Layer 3 of a small transformer language model trained on English Wikipedia (16 layers, counted from 0, width 128).
A neuron's activation on a vector x is GELU(gate . x) times (in . x), where the dot is the dot product.
The model reads these tokens: "in" " d" "'" "A" "rt" "ill" "er" "ie" " de" " la" " G" "ard" "e" " I" "mp" "er" "ia" "le" " " "*" "*" "*" " 5"

The vector x that enters this layer's MLP at each token. A number n stands for (n - 500) times 0.008.
0 "in": 534,799,632,464,353,608,343,640,306,353,437,352,384,603,725,554,439,281,508,717,452,467,386,467,393,453,570,356,479,329,560,432,510,479,457,503,515,532,446,439,176,582,567,596,427,432,581,443,435,449,510,389,506,397,437,341,359,731,613,250,740,361,483,757,541,492,641,525,505,712,702,448,462,687,619,290,490,369,350,395,442,691,632,472,417,545,350,406,587,587,389,567,704,509,516,638,405,271,641,504,580,469,682,663,428,562,422,500,371,557,504,636,354,479,622,645,517,479,564,666,562,614,454,348,389,697,476,523
1 " d": 575,305,304,576,618,443,446,359,558,567,225,510,764,476,401,459,490,526,389,633,639,511,535,414,616,482,535,704,531,393,464,526,430,379,536,400,369,408,542,409,305,535,845,278,453,311,693,415,319,396,615,529,571,355,473,446,198,665,521,342,593,824,573,804,533,580,544,424,476,468,684,685,532,310,593,621,579,387,437,474,647,666,548,489,497,412,660,385,261,477,423,418,548,572,696,562,520,628,502,614,558,585,483,434,503,689,331,339,653,531,485,447,408,540,472,669,587,490,387,472,465,705,425,548,581,645,560,582
2 "'": 457,512,257,488,472,423,348,589,382,580,301,400,735,387,630,374,421,586,345,791,459,673,441,307,517,430,604,580,512,431,472,647,439,499,307,550,451,534,211,699,311,479,700,153,465,545,790,800,409,347,434,411,470,556,466,475,210,903,409,423,791,439,709,720,475,514,642,707,471,466,573,567,541,416,578,531,369,384,443,637,583,555,614,401,401,556,526,486,593,493,539,493,506,411,669,593,491,535,549,249,446,413,476,531,527,511,678,386,378,431,486,542,481,580,459,553,444,421,582,559,365,404,741,499,508,498,668,546
3 "A": 479,421,467,464,426,580,230,594,392,503,322,303,539,485,436,523,293,431,520,544,595,498,502,447,409,389,478,364,548,462,602,583,501,679,430,546,376,395,467,292,274,370,539,292,471,282,763,620,492,332,588,520,480,436,498,550,374,845,417,363,564,449,579,973,400,399,543,687,681,426,284,713,323,434,616,472,450,517,700,524,322,515,486,434,539,684,666,583,610,556,351,419,618,493,644,672,455,489,565,369,529,667,698,324,582,465,276,621,470,456,581,421,369,412,423,693,677,488,520,713,389,478,643,664,604,526,689,553
4 "rt": 354,387,359,577,668,736,294,541,587,424,148,511,753,398,429,399,695,560,553,419,541,274,434,517,457,364,425,575,490,513,437,572,508,555,580,468,320,500,524,682,266,571,649,726,369,486,596,501,556,452,386,446,453,417,512,293,623,713,346,439,485,637,658,706,466,543,493,483,220,557,623,770,449,467,652,489,481,297,600,583,500,378,380,489,538,603,339,502,386,738,382,317,485,813,440,476,515,524,481,305,547,668,356,637,302,499,539,368,568,400,531,596,559,709,372,549,514,603,625,539,682,415,540,217,645,553,554,648
5 "ill": 411,474,530,595,426,564,249,672,426,405,438,435,639,580,414,568,594,419,315,406,517,336,320,406,450,641,230,573,506,355,562,551,632,513,472,526,308,525,380,537,210,494,439,554,297,521,535,447,558,437,406,552,372,515,590,441,426,674,723,328,570,497,550,830,282,603,647,602,497,585,349,488,570,721,581,389,649,448,285,474,436,622,462,491,594,626,497,441,562,549,337,557,611,565,586,708,589,424,528,381,584,761,472,780,567,441,595,415,416,458,747,525,429,423,535,592,400,629,565,426,516,599,552,267,497,751,478,621
6 "er": 647,632,560,664,348,511,344,693,463,519,418,249,598,569,498,635,416,345,459,469,537,462,417,316,635,632,732,498,438,402,530,564,425,513,515,643,348,722,335,402,249,586,507,522,438,403,754,540,502,380,405,392,364,458,486,685,331,746,527,320,565,516,547,856,484,490,547,544,587,543,515,486,450,563,646,276,624,398,393,597,551,787,717,528,536,677,403,426,459,459,443,536,600,617,448,668,493,438,524,464,456,424,476,919,341,648,405,327,579,472,667,444,370,622,610,588,546,397,580,674,640,611,537,316,470,653,312,526
7 "ie": 360,601,468,538,717,622,216,467,499,365,419,374,466,450,544,351,742,371,458,597,404,575,430,453,549,630,432,519,652,368,382,498,696,646,311,728,454,363,406,363,186,561,544,380,444,575,714,619,595,389,365,515,450,428,507,669,403,691,681,320,550,504,564,957,677,567,499,542,429,534,695,446,525,425,575,666,368,312,446,526,474,423,727,330,494,720,385,612,523,477,485,310,624,652,453,638,475,319,781,442,624,522,614,611,412,553,519,426,596,504,473,438,326,664,535,587,488,478,466,653,551,653,541,526,351,437,353,671
8 " de": 486,345,458,551,449,540,386,352,462,583,428,325,585,554,505,372,260,547,439,737,696,445,425,450,608,629,488,664,432,359,442,582,583,534,470,485,260,500,409,418,238,464,684,351,483,394,792,459,494,517,506,590,723,304,442,584,358,738,480,414,842,531,626,830,666,477,635,623,491,412,506,501,580,512,533,570,595,477,695,514,571,738,614,495,579,492,712,496,263,430,483,312,691,507,677,729,505,488,485,587,548,600,479,546,460,693,288,636,570,406,337,566,492,506,593,578,405,559,527,564,480,520,469,399,404,552,414,664
9 " la": 587,325,479,596,589,420,345,347,575,635,454,161,562,535,559,420,413,573,482,632,479,447,633,464,590,636,508,714,543,388,459,408,648,293,276,431,400,460,544,506,275,512,660,113,476,163,594,326,452,508,512,440,471,565,282,536,327,580,408,467,697,642,670,791,508,501,483,612,463,545,563,738,602,398,598,555,632,356,748,475,680,688,493,419,287,595,656,455,253,626,450,368,480,571,662,564,598,443,583,545,641,669,518,523,538,677,459,471,573,617,332,447,437,384,488,652,415,447,422,584,578,531,455,618,394,526,332,604
10 " G": 529,282,689,462,497,455,287,640,447,500,317,461,502,582,544,409,454,493,348,551,599,349,426,327,677,617,625,342,529,270,385,667,538,446,469,390,294,342,395,443,182,457,600,152,404,365,792,421,531,317,616,430,380,329,524,628,490,538,304,478,606,612,520,861,411,528,572,513,570,487,386,607,478,424,613,505,423,596,487,430,543,499,528,554,689,778,723,486,613,409,361,420,712,617,657,554,419,432,399,463,462,508,402,585,484,648,435,494,441,502,445,431,525,420,393,593,470,491,467,480,585,493,486,668,731,676,700,547
11 "ard": 595,404,366,552,383,520,336,605,530,473,547,354,347,494,493,480,551,366,370,319,395,344,552,453,446,427,598,480,442,327,453,476,488,430,562,540,402,560,312,544,191,415,440,412,440,519,648,548,348,245,452,530,429,336,425,490,371,497,606,312,670,832,464,777,514,467,570,446,502,632,564,898,487,585,666,549,215,332,512,340,509,691,822,506,645,697,505,519,681,730,471,431,468,704,619,518,487,312,676,502,536,592,666,911,396,392,560,487,521,469,622,611,532,604,655,661,415,550,496,457,379,266,602,425,617,530,382,572
12 "e": 638,514,720,602,346,512,326,570,508,382,417,139,513,429,577,512,806,420,515,496,533,611,481,401,471,561,451,475,572,356,565,539,711,460,399,661,432,410,419,496,423,397,618,385,410,439,791,599,393,327,401,447,526,390,627,392,284,704,493,483,638,275,673,879,615,328,596,545,409,360,593,631,538,644,593,377,454,321,444,666,672,756,527,497,515,678,425,492,424,355,385,505,626,605,516,628,416,525,399,461,492,398,735,797,563,663,378,709,444,352,558,585,553,468,523,470,434,522,542,586,644,564,287,270,692,414,547,585
13 " I": 535,368,405,302,453,474,278,651,462,556,448,412,331,558,564,486,502,500,511,689,490,701,539,382,599,633,580,518,409,374,452,661,550,522,471,442,417,381,423,454,232,426,470,323,487,271,743,470,468,352,491,304,425,276,478,641,342,582,246,482,618,551,788,915,434,498,522,596,615,439,521,674,604,394,359,466,685,525,683,473,540,645,441,533,553,732,684,456,564,583,435,262,669,641,528,573,372,489,437,356,504,545,333,277,606,606,300,357,512,483,467,457,329,464,342,640,523,446,641,696,419,465,556,314,510,552,751,390
14 "mp": 486,387,510,388,371,312,385,595,427,476,304,268,558,638,392,513,418,468,500,236,534,511,467,453,575,199,417,511,613,431,435,594,571,167,436,348,317,484,369,590,342,649,449,560,447,549,663,587,538,369,501,596,372,459,305,485,337,664,594,454,678,220,656,715,568,471,627,538,664,640,550,719,532,677,578,442,439,307,558,353,309,750,361,460,318,460,512,356,337,591,581,584,705,532,441,400,442,568,735,519,538,502,677,654,159,468,480,552,488,518,457,555,733,786,516,478,486,578,604,600,687,561,335,309,582,444,535,635
15 "er": 675,655,580,606,395,480,359,594,498,536,422,261,637,541,537,725,481,340,455,358,583,459,437,313,651,225,679,493,402,442,509,522,432,532,594,687,318,676,370,457,206,469,560,641,436,431,765,646,420,392,396,419,457,429,462,680,456,748,554,346,633,441,501,844,511,516,541,522,536,491,576,557,457,632,631,272,523,381,329,618,429,780,553,437,540,718,458,428,438,457,424,432,633,605,481,684,502,437,569,465,438,441,406,842,230,614,485,358,571,450,699,492,395,608,563,580,544,434,536,702,640,703,503,400,462,665,275,568
16 "ia": 579,528,422,361,637,802,302,582,455,336,548,459,380,454,425,484,608,384,341,677,592,584,548,448,607,637,619,359,581,471,436,415,751,504,401,617,456,380,367,272,202,487,300,366,317,248,806,522,398,462,444,468,454,324,456,440,292,630,631,473,734,322,526,843,386,550,480,537,456,580,657,576,398,586,615,331,380,440,433,661,387,630,569,286,581,691,361,572,408,404,581,440,629,554,472,581,643,394,656,442,662,462,640,582,277,511,585,423,519,440,464,435,290,500,466,561,459,529,393,611,573,611,505,365,413,473,393,609
17 "le": 662,492,469,515,553,815,381,578,428,473,394,381,514,448,576,568,449,387,472,553,454,332,178,446,486,700,700,415,556,522,531,660,552,394,372,742,348,412,330,366,281,621,667,339,494,448,812,707,429,332,537,492,517,504,536,349,279,646,363,350,685,389,626,929,528,479,541,437,458,457,630,526,524,528,423,538,389,326,425,630,441,571,728,527,492,677,511,359,259,432,311,468,593,651,501,419,473,347,547,474,418,510,867,782,422,507,520,634,560,451,695,413,530,598,524,556,473,577,672,697,499,625,477,485,289,424,437,515
18 " ": 607,342,467,450,421,559,332,471,464,472,370,419,731,651,510,507,320,573,497,715,602,644,379,296,590,677,551,547,477,357,477,674,354,559,514,581,381,514,319,609,285,519,633,319,480,292,959,658,284,411,436,426,541,315,469,437,399,675,399,547,755,559,624,859,548,538,541,636,622,397,415,526,623,412,572,559,942,427,458,501,469,564,593,448,448,511,685,360,418,462,356,498,665,592,770,654,574,484,479,546,597,448,426,560,596,688,427,469,533,436,488,453,414,382,524,512,419,464,487,433,497,628,524,380,481,681,519,525
19 "*": 534,646,300,428,526,630,415,457,528,470,325,333,658,445,480,638,456,499,634,597,539,635,492,493,485,657,469,397,537,441,598,559,561,278,291,446,580,477,475,733,291,483,524,319,483,406,903,679,525,340,537,359,369,572,485,583,375,703,707,603,653,332,421,855,665,710,521,464,515,594,295,664,466,618,377,305,583,465,456,469,452,348,682,453,537,462,625,472,612,347,332,436,619,579,554,507,480,532,890,470,465,474,507,575,319,494,473,344,543,289,279,402,494,529,370,474,587,612,579,424,296,258,566,384,651,251,667,472
20 "*": 550,621,288,416,590,639,409,486,505,433,321,344,678,445,480,660,434,484,631,608,544,659,469,497,478,655,499,414,551,446,581,607,568,286,246,453,551,470,453,737,221,483,542,434,466,379,896,708,518,325,504,371,398,566,522,570,392,767,689,601,664,330,437,884,663,695,518,460,490,564,285,619,448,633,396,307,576,463,447,464,423,368,683,478,541,457,607,487,613,369,318,472,582,578,550,492,479,520,745,486,493,425,528,581,357,498,481,375,534,271,309,416,482,534,361,464,582,635,587,431,301,313,555,273,637,244,644,470
21 "*": 551,622,298,418,602,645,410,500,496,426,326,357,677,446,476,662,437,475,631,612,556,663,457,498,473,667,517,418,558,448,585,617,572,292,241,455,558,472,448,719,211,477,541,456,458,367,880,729,518,324,498,382,402,563,533,565,405,797,682,599,672,349,431,893,659,696,515,466,483,556,287,605,442,632,401,299,583,465,443,458,412,373,690,492,550,461,589,489,621,366,312,490,575,577,551,489,482,516,713,488,492,404,536,588,370,496,493,379,543,262,322,421,483,534,360,472,580,637,586,438,305,351,563,256,635,245,645,467
22 " 5": 296,444,326,383,427,417,326,734,552,479,324,487,651,617,490,523,425,430,539,675,706,622,613,424,530,717,652,423,453,368,592,763,491,455,472,592,356,539,389,539,238,383,520,563,545,467,766,397,395,369,462,505,356,333,470,356,402,647,543,403,693,337,449,930,682,434,502,522,228,648,325,625,681,544,587,625,571,600,347,460,417,506,420,447,355,420,648,531,515,381,471,382,639,489,644,580,492,421,602,751,569,469,347,459,594,628,503,583,475,320,615,537,499,420,617,584,555,509,315,582,491,450,557,426,586,427,678,540

Each question shows the input weights of one neuron of the MLP. A number n stands for (n - 500) times 0.0018.

n453 gate: 428,611,480,383,345,602,727,437,640,644,611,429,625,411,481,612,550,585,506,687,585,556,540,387,439,547,473,406,445,292,552,436,432,378,559,446,725,490,564,624,646,539,690,539,530,625,638,507,503,557,569,490,354,692,487,774,541,636,659,417,571,403,436,602,418,439,301,558,362,586,589,670,428,623,656,544,675,427,618,663,601,382,419,609,529,540,489,537,437,490,516,460,400,493,507,480,474,403,444,394,377,609,579,416,673,551,581,464,705,576,456,351,455,582,645,591,461,381,408,710,544,74,335,399,578,551,652,500
n453 in: 598,565,543,397,373,481,571,668,529,533,416,690,585,360,555,553,653,598,685,620,546,523,399,634,405,629,577,360,526,393,549,324,697,411,516,759,620,480,561,463,539,738,669,475,467,464,596,453,494,372,620,490,299,536,473,349,432,449,666,493,595,423,663,419,636,352,475,538,564,688,464,444,474,460,529,614,489,293,477,536,618,576,291,347,581,404,744,644,573,405,594,371,521,381,395,334,344,445,591,553,430,388,618,574,728,538,547,312,613,523,462,616,429,543,503,483,396,520,520,791,437,430,621,389,608,365,517,618
Its three highest activations, in order, are on tokens 19 "*", 20 "*", 21 "*"

n503 gate: 601,470,432,455,565,338,636,456,526,436,354,612,314,490,503,534,428,516,638,380,615,415,597,436,500,522,493,584,298,687,721,430,477,466,477,580,592,396,483,604,471,497,318,559,421,439,622,455,647,350,627,298,584,391,476,445,521,559,387,552,556,379,650,438,556,344,265,543,288,554,469,550,500,297,473,424,297,582,402,598,242,736,657,451,680,261,569,580,734,614,500,503,533,507,608,782,390,517,399,415,527,354,607,576,591,437,472,487,650,387,558,674,328,446,388,618,577,381,287,550,448,402,302,367,352,497,562,551
n503 in: 456,475,532,629,302,506,398,404,365,567,425,625,449,636,394,379,590,494,509,319,405,637,451,630,477,392,468,377,601,526,349,424,531,574,582,369,629,579,516,513,521,554,589,573,510,465,466,477,469,533,623,650,523,503,101,315,438,434,619,513,599,386,342,500,396,500,434,667,614,458,503,544,608,355,550,568,469,342,481,563,572,476,163,454,328,600,647,822,532,478,462,532,417,454,571,503,293,616,473,420,410,471,452,386,540,441,425,368,208,320,561,494,512,561,292,448,550,551,468,588,494,493,520,716,576,491,532,497
On which token does it fire most, and how strongly? 3 "A", at about 5.9

n489 gate: 324,522,406,443,483,424,403,397,647,450,522,689,568,467,549,434,636,710,518,513,643,612,487,585,619,531,278,602,293,599,540,490,430,701,466,510,526,528,332,545,497,460,673,568,487,453,667,416,554,417,476,526,316,378,606,662,407,568,387,519,655,363,604,543,368,479,429,425,458,528,419,477,466,579,602,513,310,421,485,382,362,596,372,619,653,248,302,560,284,626,430,491,696,606,437,481,442,534,533,397,368,419,473,580,416,451,420,506,494,541,346,453,564,397,616,545,488,625,435,384,569,333,631,431,469,253,575,590
n489 in: 285,469,317,494,645,488,432,339,570,509,471,600,491,609,574,535,605,536,366,586,456,538,452,382,526,551,443,491,497,420,618,474,423,645,717,410,370,562,386,350,561,472,452,360,418,484,638,228,400,410,509,464,412,465,719,685,587,542,573,459,578,465,459,513,509,571,415,283,256,387,428,417,375,541,565,359,356,529,447,444,519,517,458,519,589,187,362,449,390,440,334,598,731,523,387,550,525,630,447,421,386,431,561,442,545,350,336,614,434,636,539,519,598,421,676,613,540,509,506,485,533,682,641,271,466,374,443,434
Which token does this neuron like most? 22 " 5"

n237 gate: 581,362,518,475,461,403,497,503,442,620,299,631,400,649,612,503,531,541,459,482,491,373,568,434,491,474,506,491,542,460,327,453,622,299,707,515,440,356,491,534,533,548,435,641,521,473,382,444,482,441,349,497,619,476,491,749,491,494,424,571,559,565,480,600,453,393,500,415,534,436,352,622,407,580,539,586,387,675,341,599,475,276,615,672,657,442,503,380,515,185,476,433,320,478,529,563,548,297,423,603,543,564,503,620,553,547,615,485,457,647,463,588,456,509,561,351,446,759,476,479,357,416,574,679,678,479,479,346
n237 in: 547,422,421,632,401,463,567,589,533,354,503,665,623,536,460,486,555,536,332,708,558,613,384,578,772,668,549,307,595,476,402,556,477,569,510,584,560,409,533,556,674,666,504,393,424,329,537,423,451,549,448,807,461,428,395,590,380,549,700,458,437,441,647,420,263,647,544,386,311,534,200,439,452,500,827,385,515,531,473,503,542,496,609,507,383,600,658,333,575,477,557,497,422,588,544,483,392,604,435,514,331,589,318,570,542,487,608,463,404,562,458,314,433,545,274,510,671,452,541,487,809,445,308,272,429,653,514,483
Which token does this neuron like most? 10 " G"

n221 gate: 298,411,539,497,562,271,437,555,444,590,417,723,545,522,497,338,307,345,584,720,626,694,384,379,567,299,454,471,381,457,545,370,674,711,481,404,423,574,503,507,542,487,563,405,568,409,623,433,388,384,342,584,654,601,384,684,503,530,617,513,390,569,528,524,528,516,444,561,381,435,545,507,416,572,784,533,596,533,385,503,391,538,493,660,478,529,639,368,642,565,566,681,605,403,322,526,433,548,617,506,435,500,496,497,353,500,655,548,490,493,451,591,563,623,584,507,449,692,645,519,547,362,424,575,510,286,848,497
n221 in: 589,329,378,477,627,634,417,400,562,497,598,457,430,537,544,439,539,463,503,477,474,439,595,543,590,531,572,475,627,513,471,440,557,481,557,382,417,331,509,549,695,227,546,601,209,712,550,563,677,319,623,520,493,445,523,598,441,450,413,507,698,533,600,435,352,303,451,433,595,452,535,592,685,604,535,712,295,636,532,379,586,395,563,789,484,348,410,418,606,389,478,693,371,358,568,573,509,535,497,468,451,391,500,425,361,500,388,762,494,484,592,432,525,506,561,638,427,564,379,387,688,576,602,405,605,594,309,503
On which two tokens does it fire most, strongest first? 10 " G", 14 "mp"

n356 gate: 586,576,664,487,397,503,361,641,172,322,382,516,388,426,572,587,513,429,550,490,494,426,536,403,457,717,539,250,401,686,525,371,588,458,487,189,284,570,544,373,462,449,612,497,335,609,550,361,577,648,555,359,642,497,546,445,431,566,523,458,672,516,403,442,549,556,413,637,474,561,567,358,439,448,535,614,374,490,293,354,638,524,477,536,623,484,596,340,385,448,544,619,545,503,541,731,841,456,616,449,607,535,503,340,543,463,507,374,681,578,406,510,581,558,555,362,569,574,529,503,497,630,477,476,541,431,477,532
n356 in: 388,726,664,560,349,469,526,380,379,397,372,535,506,488,534,403,319,476,409,586,412,541,577,523,601,644,484,469,475,605,568,529,518,478,565,558,546,491,506,577,354,469,442,595,491,701,528,448,476,513,355,218,341,588,320,653,577,513,677,392,594,570,513,446,509,482,463,500,400,745,365,560,503,392,525,621,674,541,366,428,484,354,374,568,651,579,510,439,349,464,457,566,673,671,597,680,512,314,397,447,611,478,565,468,425,601,510,552,753,516,598,506,681,645,572,362,414,506,650,386,593,544,446,278,422,482,279,381
On which token does it fire most, and how strongly? 0 "in", at about 17

n379 gate: 259,506,532,503,442,623,347,506,555,641,684,321,431,433,707,443,519,366,424,417,765,547,500,533,461,403,458,419,487,345,778,376,457,414,416,484,490,544,540,429,342,619,598,445,589,671,562,546,405,351,573,698,542,656,532,465,555,503,592,497,480,452,391,541,439,200,572,596,549,456,516,620,440,436,512,400,294,516,516,450,899,417,597,510,646,388,619,487,541,479,494,532,610,513,554,581,469,597,634,392,305,468,414,590,598,543,494,425,484,388,491,344,302,601,576,406,512,494,616,559,436,459,571,393,478,401,573,591
n379 in: 523,399,460,497,535,397,514,361,402,552,258,490,553,755,535,714,603,376,401,557,332,388,301,500,459,496,577,353,493,510,467,286,484,613,539,497,497,565,442,634,646,503,388,611,390,298,442,486,669,446,237,328,544,497,463,493,375,497,590,527,317,685,426,613,595,510,500,620,412,493,372,559,487,517,451,473,296,560,402,529,442,542,453,745,251,351,535,517,444,541,548,388,314,592,699,559,643,623,605,398,493,437,504,342,463,686,436,610,274,430,531,626,506,533,550,476,435,543,369,377,611,602,483,538,261,619,314,431
Which token does this neuron like most? 15 "er"

n424 gate: 381,691,528,494,424,357,557,506,450,476,465,352,408,542,335,491,388,594,666,509,472,451,440,452,614,527,191,561,445,428,330,424,350,417,424,437,459,393,467,497,377,555,528,417,494,509,491,465,506,352,556,478,513,651,468,566,579,304,426,488,570,390,348,553,388,551,410,599,497,414,479,682,527,391,612,597,647,512,421,524,289,416,446,430,596,401,599,484,383,598,536,285,354,484,591,491,636,791,458,515,543,552,433,506,579,530,626,518,457,519,409,435,356,531,617,261,294,577,485,214,397,395,450,477,656,413,571,607
n424 in: 470,546,494,307,655,258,259,475,349,494,484,443,620,527,497,365,556,456,551,497,528,534,538,420,414,540,431,418,335,434,521,392,362,429,418,346,564,329,560,481,303,594,579,450,506,589,473,604,542,557,565,465,462,608,632,491,443,465,577,553,364,531,407,470,402,398,330,433,399,469,442,734,457,621,488,462,310,634,457,573,462,607,462,360,663,280,589,459,374,503,446,540,397,544,396,555,603,661,533,426,531,469,417,616,567,512,651,772,410,432,380,330,461,472,599,491,394,543,482,325,533,345,456,523,628,494,847,515
Its three highest activations, in order, are on tokens 19 "*", 20 "*", 21 "*"

n409 gate: 445,695,455,733,472,525,527,636,534,410,424,560,561,478,336,597,575,416,531,625,623,274,394,658,453,465,625,436,420,451,590,490,525,633,442,493,574,391,497,401,486,561,513,640,226,627,478,513,594,646,391,544,637,497,224,365,510,393,474,644,550,622,462,590,706,592,570,429,497,367,694,500,455,543,411,566,510,467,282,455,384,671,467,550,376,637,611,418,377,615,462,539,507,537,390,401,471,513,579,568,350,552,191,421,463,437,318,548,578,722,608,409,437,435,614,291,576,445,439,430,494,549,573,753,526,487,735,455
n409 in: 531,419,525,583,436,479,633,705,733,444,590,587,606,433,540,456,497,539,564,618,500,447,503,415,367,414,334,426,618,420,559,497,537,532,500,465,516,525,558,605,395,481,519,793,142,447,430,448,627,490,476,648,260,598,172,468,661,532,374,481,555,548,541,591,654,408,575,674,266,487,581,351,363,589,423,494,440,554,385,481,471,540,494,555,395,472,517,625,447,491,451,553,466,717,493,376,605,423,600,673,538,343,340,430,665,689,426,515,478,712,581,298,417,582,469,481,624,462,481,497,416,534,455,457,531,476,491,453
Its three highest activations, in order, are on tokens 4 "rt", 22 " 5", 0 "in"

n402 gate: 201,349,659,490,323,487,617,500,525,342,470,563,503,531,421,558,477,466,390,602,274,510,487,551,520,652,405,471,336,645,452,363,341,630,478,513,537,542,567,411,563,490,560,198,360,779,623,417,659,646,643,710,560,428,360,480,620,724,595,628,650,520,389,542,478,563,398,463,507,455,591,565,397,644,471,625,459,484,641,673,443,623,410,594,700,572,417,434,646,441,427,685,581,657,386,439,675,353,531,481,467,412,567,513,570,525,480,541,650,588,417,653,614,377,532,553,337,409,461,646,550,427,434,562,523,446,480,552
n402 in: 584,587,670,470,584,665,571,418,472,623,423,544,539,434,427,284,553,475,601,487,555,503,544,490,584,643,630,558,396,673,351,628,439,484,374,507,554,348,510,563,475,500,517,461,441,625,669,540,342,497,676,640,719,783,654,550,557,564,530,377,645,246,437,283,406,605,415,333,527,703,549,331,610,298,494,520,507,596,588,733,389,572,661,693,577,513,458,630,435,462,577,503,624,318,729,435,561,658,507,448,530,418,426,330,541,487,510,587,530,239,584,421,392,474,559,517,651,566,523,513,362,483,443,445,584,494,615,634
Which token does this neuron like most? 8 " de"

n416 gate: 618,484,350,739,543,393,490,450,391,289,605,370,619,519,668,274,346,522,295,446,536,550,429,396,637,551,470,543,579,328,461,408,682,410,493,456,686,355,519,378,493,457,473,428,416,517,652,428,602,548,783,510,366,750,551,321,609,534,490,587,377,585,407,578,640,571,367,573,395,483,570,388,513,487,651,470,358,527,516,454,268,440,622,390,477,617,696,514,444,379,428,576,389,445,588,536,431,595,669,417,399,680,428,422,435,616,558,399,597,718,525,480,555,520,533,395,683,577,265,441,666,582,558,574,480,613,403,322
n416 in: 519,475,732,199,432,515,435,471,491,714,387,624,364,479,475,737,612,460,766,420,554,525,675,484,343,541,416,434,321,574,528,347,376,557,375,558,539,591,612,535,315,566,497,363,478,392,509,705,359,731,527,540,480,363,682,699,523,507,573,506,745,652,456,344,421,429,483,321,487,630,405,634,412,635,547,426,341,468,594,647,510,567,539,588,376,446,469,555,490,597,357,351,428,438,453,450,684,522,436,481,583,468,466,468,677,605,471,568,424,299,413,487,414,465,443,575,447,478,569,578,448,446,461,500,528,552,525,475
Which token does this neuron like most? 9 " la"

n393 gate: 432,468,551,473,625,218,435,380,601,601,604,623,461,575,590,649,521,557,405,452,482,464,503,388,481,451,561,538,604,473,355,722,442,641,586,476,562,547,567,610,351,506,435,600,304,551,547,534,578,491,552,584,645,428,644,512,709,500,395,358,565,567,484,586,345,474,555,647,732,482,703,468,260,654,644,622,369,591,473,390,469,560,472,543,351,479,612,637,416,440,591,623,555,497,529,530,703,494,440,425,470,542,720,479,593,506,405,570,605,422,509,383,494,503,485,326,479,341,426,301,523,462,479,601,387,523,542,470
n393 in: 475,459,538,474,493,355,556,475,567,494,357,637,462,568,602,370,670,653,592,597,567,268,327,738,352,275,548,478,465,594,431,395,425,558,525,542,398,550,360,675,569,459,618,669,375,395,463,464,552,539,567,357,566,580,559,442,284,585,276,400,434,409,432,486,365,609,613,520,425,522,490,557,437,442,735,869,466,387,431,402,578,540,474,451,472,314,722,510,459,378,500,589,572,687,311,607,528,594,419,529,494,484,590,613,497,444,533,550,522,468,509,522,562,274,430,432,531,401,592,572,323,344,351,564,459,457,414,617
Which token does this neuron like most? 16 "ia"

n50 gate: 580,646,597,486,618,487,314,564,384,433,486,693,230,565,435,614,588,268,574,442,473,553,551,476,445,387,395,487,500,534,421,472,562,577,613,414,538,693,320,582,446,556,448,573,338,339,631,469,371,720,436,329,497,648,593,691,424,597,487,680,642,602,576,371,384,490,272,378,445,332,497,511,463,544,583,428,361,561,291,394,675,419,421,600,559,409,640,456,433,423,526,470,380,390,543,543,523,447,457,728,700,490,398,599,611,471,658,408,460,365,420,325,565,708,319,617,556,665,673,320,481,557,322,606,503,660,490,580
n50 in: 414,550,701,581,679,454,472,456,335,337,305,565,326,413,536,594,551,352,655,551,573,587,510,702,292,624,561,444,357,432,417,538,523,503,642,579,580,593,300,520,344,520,545,435,183,554,614,545,368,617,439,332,635,594,380,537,528,704,615,619,559,483,486,274,410,686,294,535,377,342,704,535,417,497,464,565,643,473,301,264,761,507,366,500,477,513,504,439,517,316,500,604,337,610,454,384,411,460,400,668,605,483,565,514,493,386,517,632,335,456,532,392,477,581,470,435,533,524,443,428,510,496,510,496,517,771,436,510
Which token does this neuron like most? 16 "ia"

n18 gate: 422,578,522,289,490,402,390,402,655,462,455,555,491,372,583,516,481,579,433,334,509,698,636,451,399,627,567,397,481,413,519,604,395,579,718,387,556,441,429,539,531,488,669,592,398,699,650,740,366,584,315,622,474,560,435,570,490,497,322,299,529,545,652,476,518,325,347,618,613,500,475,610,472,430,590,494,325,567,419,431,714,497,610,448,577,608,321,356,377,382,281,427,312,484,406,522,320,419,296,475,522,462,582,526,409,500,613,550,617,551,596,700,561,592,389,432,540,696,547,642,503,524,445,473,419,543,468,522
n18 in: 641,466,522,333,710,503,670,443,323,339,626,546,516,641,642,399,551,412,580,548,491,620,494,431,510,611,593,641,315,761,594,529,612,449,475,568,497,531,618,461,641,569,555,531,637,417,395,304,417,370,676,381,451,548,481,442,656,559,599,587,477,452,449,588,390,389,490,358,613,363,655,647,601,487,525,403,774,503,384,616,477,410,412,503,342,443,541,687,731,527,547,516,541,588,473,610,522,700,510,275,375,522,607,629,556,617,354,516,290,481,596,497,500,516,506,584,481,322,431,522,564,408,600,477,380,410,612,513
On which token does it fire most, and how strongly? 12 "e", at about 2.2

n3 gate: 440,569,544,506,415,322,526,411,500,425,503,633,566,430,639,500,478,655,726,664,576,525,338,487,310,486,577,744,701,822,594,461,293,560,469,561,461,569,506,523,466,525,526,678,599,418,306,275,503,484,700,632,458,602,571,484,454,725,704,320,477,500,534,524,603,679,377,460,464,516,513,537,359,478,472,429,574,506,497,403,497,540,497,699,469,580,711,410,513,348,454,427,349,565,550,513,534,447,534,636,270,373,438,587,582,469,351,463,611,296,392,535,423,411,430,607,522,430,437,488,509,402,355,483,525,451,525,446
n3 in: 503,454,556,389,359,357,400,519,527,435,545,494,590,467,555,497,516,563,708,624,575,475,426,454,193,466,563,750,565,729,636,416,372,494,414,423,448,559,460,560,327,491,497,744,554,350,302,304,596,619,632,490,558,644,375,567,458,667,538,443,671,494,611,600,362,537,297,520,388,559,450,437,475,674,355,401,563,538,438,491,590,371,487,665,570,450,648,392,628,452,384,437,331,622,510,469,469,469,646,703,304,353,480,398,555,533,382,383,481,276,461,453,497,522,538,570,432,531,531,573,584,473,376,517,450,345,509,531
Its three highest activations, in order, are on tokens 21 "*", 20 "*", 19 "*"